Layer 8 of a small transformer language model trained on English Wikipedia (13 layers, counted from 0, width 96).
A neuron adds its activation times its output weights to the MLP's output. To switch it off is to set its activation to zero at one token and run the rest of the model.

Output weights of the MLP neurons that the questions are about. A number n stands for (n - 500) times 0.001.
n63: 442,573,614,327,504,275,407,377,463,615,537,528,628,552,331,465,383,660,436,325,579,314,267,701,587,569,826,267,363,708,671,581,287,597,573,508,340,547,523,664,348,598,380,571,615,370,441,415,213,359,544,594,469,393,366,486,524,662,734,360,583,593,378,706,472,524,421,571,593,571,639,557,258,592,504,594,589,565,469,512,337,399,633,289,302,394,644,638,519,492,462,569,431,550,584,682
n151: 561,469,536,661,513,458,391,686,426,305,542,524,530,587,226,594,316,512,631,417,254,725,250,482,700,730,393,336,543,536,500,761,375,583,319,478,376,610,653,799,513,663,749,651,382,495,231,420,535,450,446,607,245,462,594,475,275,674,424,347,296,445,429,559,362,978,659,551,450,352,491,452,473,696,645,460,289,560,638,207,534,385,354,574,645,341,372,582,592,581,548,530,495,670,463,376
n204: 617,387,509,243,390,293,580,543,701,539,362,567,500,570,405,684,385,396,347,425,424,486,431,574,644,696,376,341,645,376,679,392,473,713,455,393,551,360,496,665,329,417,670,240,435,345,879,342,574,759,438,546,487,284,416,520,496,398,143,689,458,638,527,458,500,384,737,571,709,420,598,628,537,704,665,438,758,477,630,468,358,569,415,316,548,342,557,492,77,700,496,634,328,630,516,636
n244: 619,555,582,587,547,747,422,531,446,517,541,531,384,370,496,416,404,394,540,219,787,491,370,449,500,348,565,520,471,448,487,602,483,326,708,626,546,491,457,481,738,344,359,484,421,590,627,659,765,516,673,581,403,606,574,397,513,500,338,535,496,800,340,368,603,452,509,463,336,401,448,750,442,459,234,315,617,172,350,286,386,699,630,596,666,651,423,287,872,505,149,513,638,521,460,321
n299: 602,376,497,417,719,622,469,449,391,400,420,519,483,477,473,265,454,655,543,487,612,643,509,509,627,391,578,436,360,361,537,653,346,346,444,491,512,598,533,567,651,410,432,477,528,600,536,497,509,415,374,550,611,585,464,533,524,440,661,564,500,514,479,554,397,427,376,563,529,351,674,467,456,486,427,251,350,669,406,606,480,358,701,475,467,488,381,481,616,578,659,530,472,639,461,526
n309: 757,559,417,452,514,586,169,570,462,540,378,488,297,392,608,516,562,254,641,251,356,842,687,541,345,457,472,474,246,371,691,176,551,721,534,121,469,705,242,394,500,665,514,592,618,462,477,674,418,548,359,303,674,738,556,648,589,615,421,706,663,714,541,557,543,398,365,522,291,666,444,313,550,483,371,647,699,576,471,509,483,271,518,232,573,408,427,435,427,777,365,644,590,491,637,434
n324: 521,550,472,737,569,514,260,681,471,419,683,283,513,379,423,687,513,279,359,496,393,589,478,482,500,491,666,415,776,629,453,721,209,518,313,674,278,618,279,586,442,516,645,674,479,567,514,313,414,596,329,668,536,457,472,492,533,412,309,542,425,627,615,819,548,269,490,561,230,163,449,567,522,284,552,729,256,371,484,671,231,513,344,278,527,582,591,625,623,411,945,563,561,608,637,566
n348: 350,385,424,821,500,640,301,309,665,615,460,582,375,583,570,589,863,610,393,634,585,446,663,392,407,309,639,178,435,412,632,352,508,616,341,480,545,421,682,466,516,403,339,599,234,535,462,401,658,456,488,561,341,618,576,666,645,310,700,483,576,436,555,676,387,572,504,500,528,752,538,466,363,243,371,412,477,435,414,742,500,423,532,418,877,471,646,422,384,360,447,409,418,409,649,548
n365: 210,344,562,647,504,596,508,362,377,693,471,570,728,665,306,707,390,604,244,567,691,623,581,556,737,394,421,349,560,579,527,513,478,535,488,445,538,417,448,281,436,346,431,487,633,536,669,434,430,388,340,344,496,525,628,508,366,473,424,357,753,805,579,525,304,584,347,529,633,391,745,504,511,463,644,360,571,354,433,223,529,622,287,284,708,548,879,210,691,386,629,530,351,336,684,462
n380: 250,696,532,383,523,500,504,236,514,482,362,375,400,479,736,488,509,693,574,411,299,402,407,397,657,403,609,542,975,682,436,455,322,589,698,509,395,387,496,686,434,302,527,625,508,420,633,393,545,453,733,287,473,662,683,672,574,436,426,301,396,422,486,569,735,500,940,569,422,599,491,340,126,432,530,699,549,401,516,271,474,395,355,559,648,613,441,552,392,617,313,629,626,50,559,592

Each question names a token from some text and the token that comes next. It shows the activations a of the neurons there, in the order above. A number n stands for (n - 500) times 0.011.

Then comes g, the gradient of the next token's log-probability with respect to the MLP's output, scaled to length 1. A neuron's effect is roughly proportional to its activation times (output weights . g). A number n stands for (n - 500) times 0.0008.

"a ", then "f"
a: 499,500,500,817,569,500,497,500,498,757
g: 468,586,520,666,407,785,542,507,415,232,555,494,359,221,708,493,272,453,357,530,498,512,371,581,501,414,550,587,390,424,757,397,360,361,604,447,278,374,667,406,533,630,435,436,436,714,446,595,591,622,545,618,321,407,737,323,346,474,548,536,530,339,418,471,375,479,684,519,670,532,655,493,593,268,543,560,623,521,623,268,477,615,604,664,507,636,528,407,543,253,563,653,291,723,456,575
Which neuron, switched off, lowers the next token's probability most? n244

"is", then "ion "
a: 490,570,487,493,499,487,617,486,499,500
g: 374,654,702,660,422,497,567,413,585,441,569,256,456,470,585,539,360,424,723,417,507,691,435,429,561,520,578,617,714,603,430,544,437,711,379,671,325,438,448,400,511,533,404,378,460,642,197,438,564,572,253,821,589,310,396,272,541,572,551,571,268,579,520,546,376,464,696,550,229,384,461,323,341,370,546,489,707,389,418,605,560,382,461,669,578,658,434,426,535,362,573,624,478,703,681,486
Which neuron, switched off, lowers the next token's probability most? n324

"ro", then "ss"
a: 553,500,500,499,498,500,500,485,500,500
g: 492,515,430,519,358,304,712,639,467,626,680,366,459,481,487,338,673,348,554,641,305,453,501,500,315,559,415,512,380,632,509,511,736,402,408,578,294,320,498,606,711,375,495,461,612,588,680,566,470,543,499,805,669,630,326,416,718,632,622,567,763,432,587,257,487,597,623,466,330,439,493,347,400,527,440,424,502,644,553,377,473,330,399,545,555,810,300,453,510,369,573,396,618,480,261,331
Which neuron, switched off, raises the next token's probability most? n63

"e", then ","
a: 632,500,507,489,493,486,510,499,498,497
g: 253,439,565,512,585,496,599,426,358,421,566,446,588,399,620,521,587,787,479,652,304,381,407,634,235,445,97,652,562,492,399,685,506,495,421,749,555,455,489,626,521,403,698,438,624,387,530,428,399,414,764,637,719,515,679,571,448,383,350,481,365,296,340,450,739,572,378,617,488,379,719,363,538,605,450,464,489,470,592,362,395,663,721,402,480,487,372,662,532,578,397,452,529,523,528,326
Which neuron, switched off, raises the next token's probability most? n63

"ens", then "/"
a: 583,485,488,496,494,498,506,500,500,499
g: 635,533,574,542,574,354,726,717,531,434,732,428,645,375,455,498,522,251,419,643,206,659,467,597,490,370,654,474,338,775,393,613,421,496,428,166,559,576,489,591,631,622,468,483,719,475,549,435,513,582,642,468,586,388,417,545,472,407,638,294,260,392,693,655,535,469,329,443,596,655,438,289,574,640,540,481,632,657,396,390,402,355,340,353,465,710,281,440,516,586,473,435,318,444,599,536
Which neuron, switched off, lowers the next token's probability most? n63

"al", then "iz"
a: 487,496,691,500,486,485,496,486,500,499
g: 403,341,476,372,613,399,536,647,585,811,221,447,529,464,511,443,815,395,288,762,705,600,749,435,551,293,435,573,542,356,469,556,401,455,322,395,485,374,410,413,590,686,610,372,448,478,533,370,366,295,517,508,570,483,476,419,429,650,547,577,420,498,538,341,625,438,519,524,493,727,582,377,473,462,462,435,464,277,541,759,547,558,413,642,695,663,534,327,215,561,565,616,770,490,431,519
Which neuron, switched off, lowers the next token's probability most? n204

"r", then "y"
a: 500,662,492,499,500,496,494,697,500,500
g: 502,424,650,434,466,473,422,531,758,473,603,393,426,457,448,591,528,466,644,721,664,631,534,491,439,371,525,382,771,543,519,591,381,433,439,612,376,476,745,452,298,443,392,422,264,519,575,431,283,818,580,612,555,619,323,657,453,534,364,679,726,192,550,474,672,594,305,329,630,283,313,559,475,483,318,445,311,385,495,541,526,631,700,547,669,543,484,604,567,496,327,311,366,495,470,579
Which neuron, switched off, lowers the next token's probability most? n348

"this ", then "man"
a: 499,500,500,513,489,500,500,500,498,572
g: 569,445,565,458,485,593,505,464,358,440,519,400,539,484,415,456,388,704,395,744,397,611,383,441,630,619,690,731,504,307,542,164,449,280,589,552,286,452,425,436,337,498,561,477,652,450,462,457,580,578,869,268,362,631,753,757,613,540,494,362,539,561,474,435,515,600,439,466,406,584,352,547,423,393,248,540,523,519,443,518,508,289,534,408,626,475,785,533,557,411,297,736,524,507,738,432
Which neuron, switched off, lowers the next token's probability most? n380

"I ", then "bl"
a: 485,493,500,488,705,487,499,500,500,499
g: 360,470,716,516,529,651,514,559,467,668,468,569,600,316,551,336,502,549,641,625,447,514,348,584,538,482,732,202,439,317,487,463,382,529,575,559,304,558,528,459,592,464,475,374,691,660,600,610,692,699,610,497,498,462,327,449,365,491,611,701,334,608,346,255,505,317,543,398,234,533,254,411,378,498,563,693,384,594,608,435,373,292,687,720,569,596,743,301,350,522,429,514,442,684,545,421
Which neuron, switched off, lowers the next token's probability most? n299

"out ", then "a "
a: 499,500,500,500,602,500,500,490,500,600
g: 349,483,465,631,348,335,536,319,437,544,421,414,558,615,592,550,499,504,591,295,428,515,571,577,362,845,291,446,573,463,563,363,384,577,546,514,627,345,354,502,429,373,435,705,256,502,461,572,626,446,455,418,450,574,690,497,729,532,632,505,186,512,659,555,563,519,822,650,434,634,662,485,536,551,523,495,842,473,433,468,636,549,354,416,285,690,483,383,407,276,218,537,563,407,550,624
Which neuron, switched off, raises the next token's probability most? n299

"g", then "ent "
a: 500,499,501,491,500,727,499,485,500,499
g: 550,585,655,404,419,593,718,452,627,381,606,535,463,554,400,554,538,614,591,347,585,597,474,415,492,414,445,615,555,457,497,272,569,479,290,393,388,420,597,277,467,311,485,580,583,753,395,338,349,746,377,445,484,454,714,681,246,529,532,398,499,603,297,571,219,507,545,436,592,552,340,406,766,473,247,495,740,746,370,488,734,455,318,733,670,712,552,419,522,477,427,477,474,479,477,498
Which neuron, switched off, lowers the next token's probability most? n309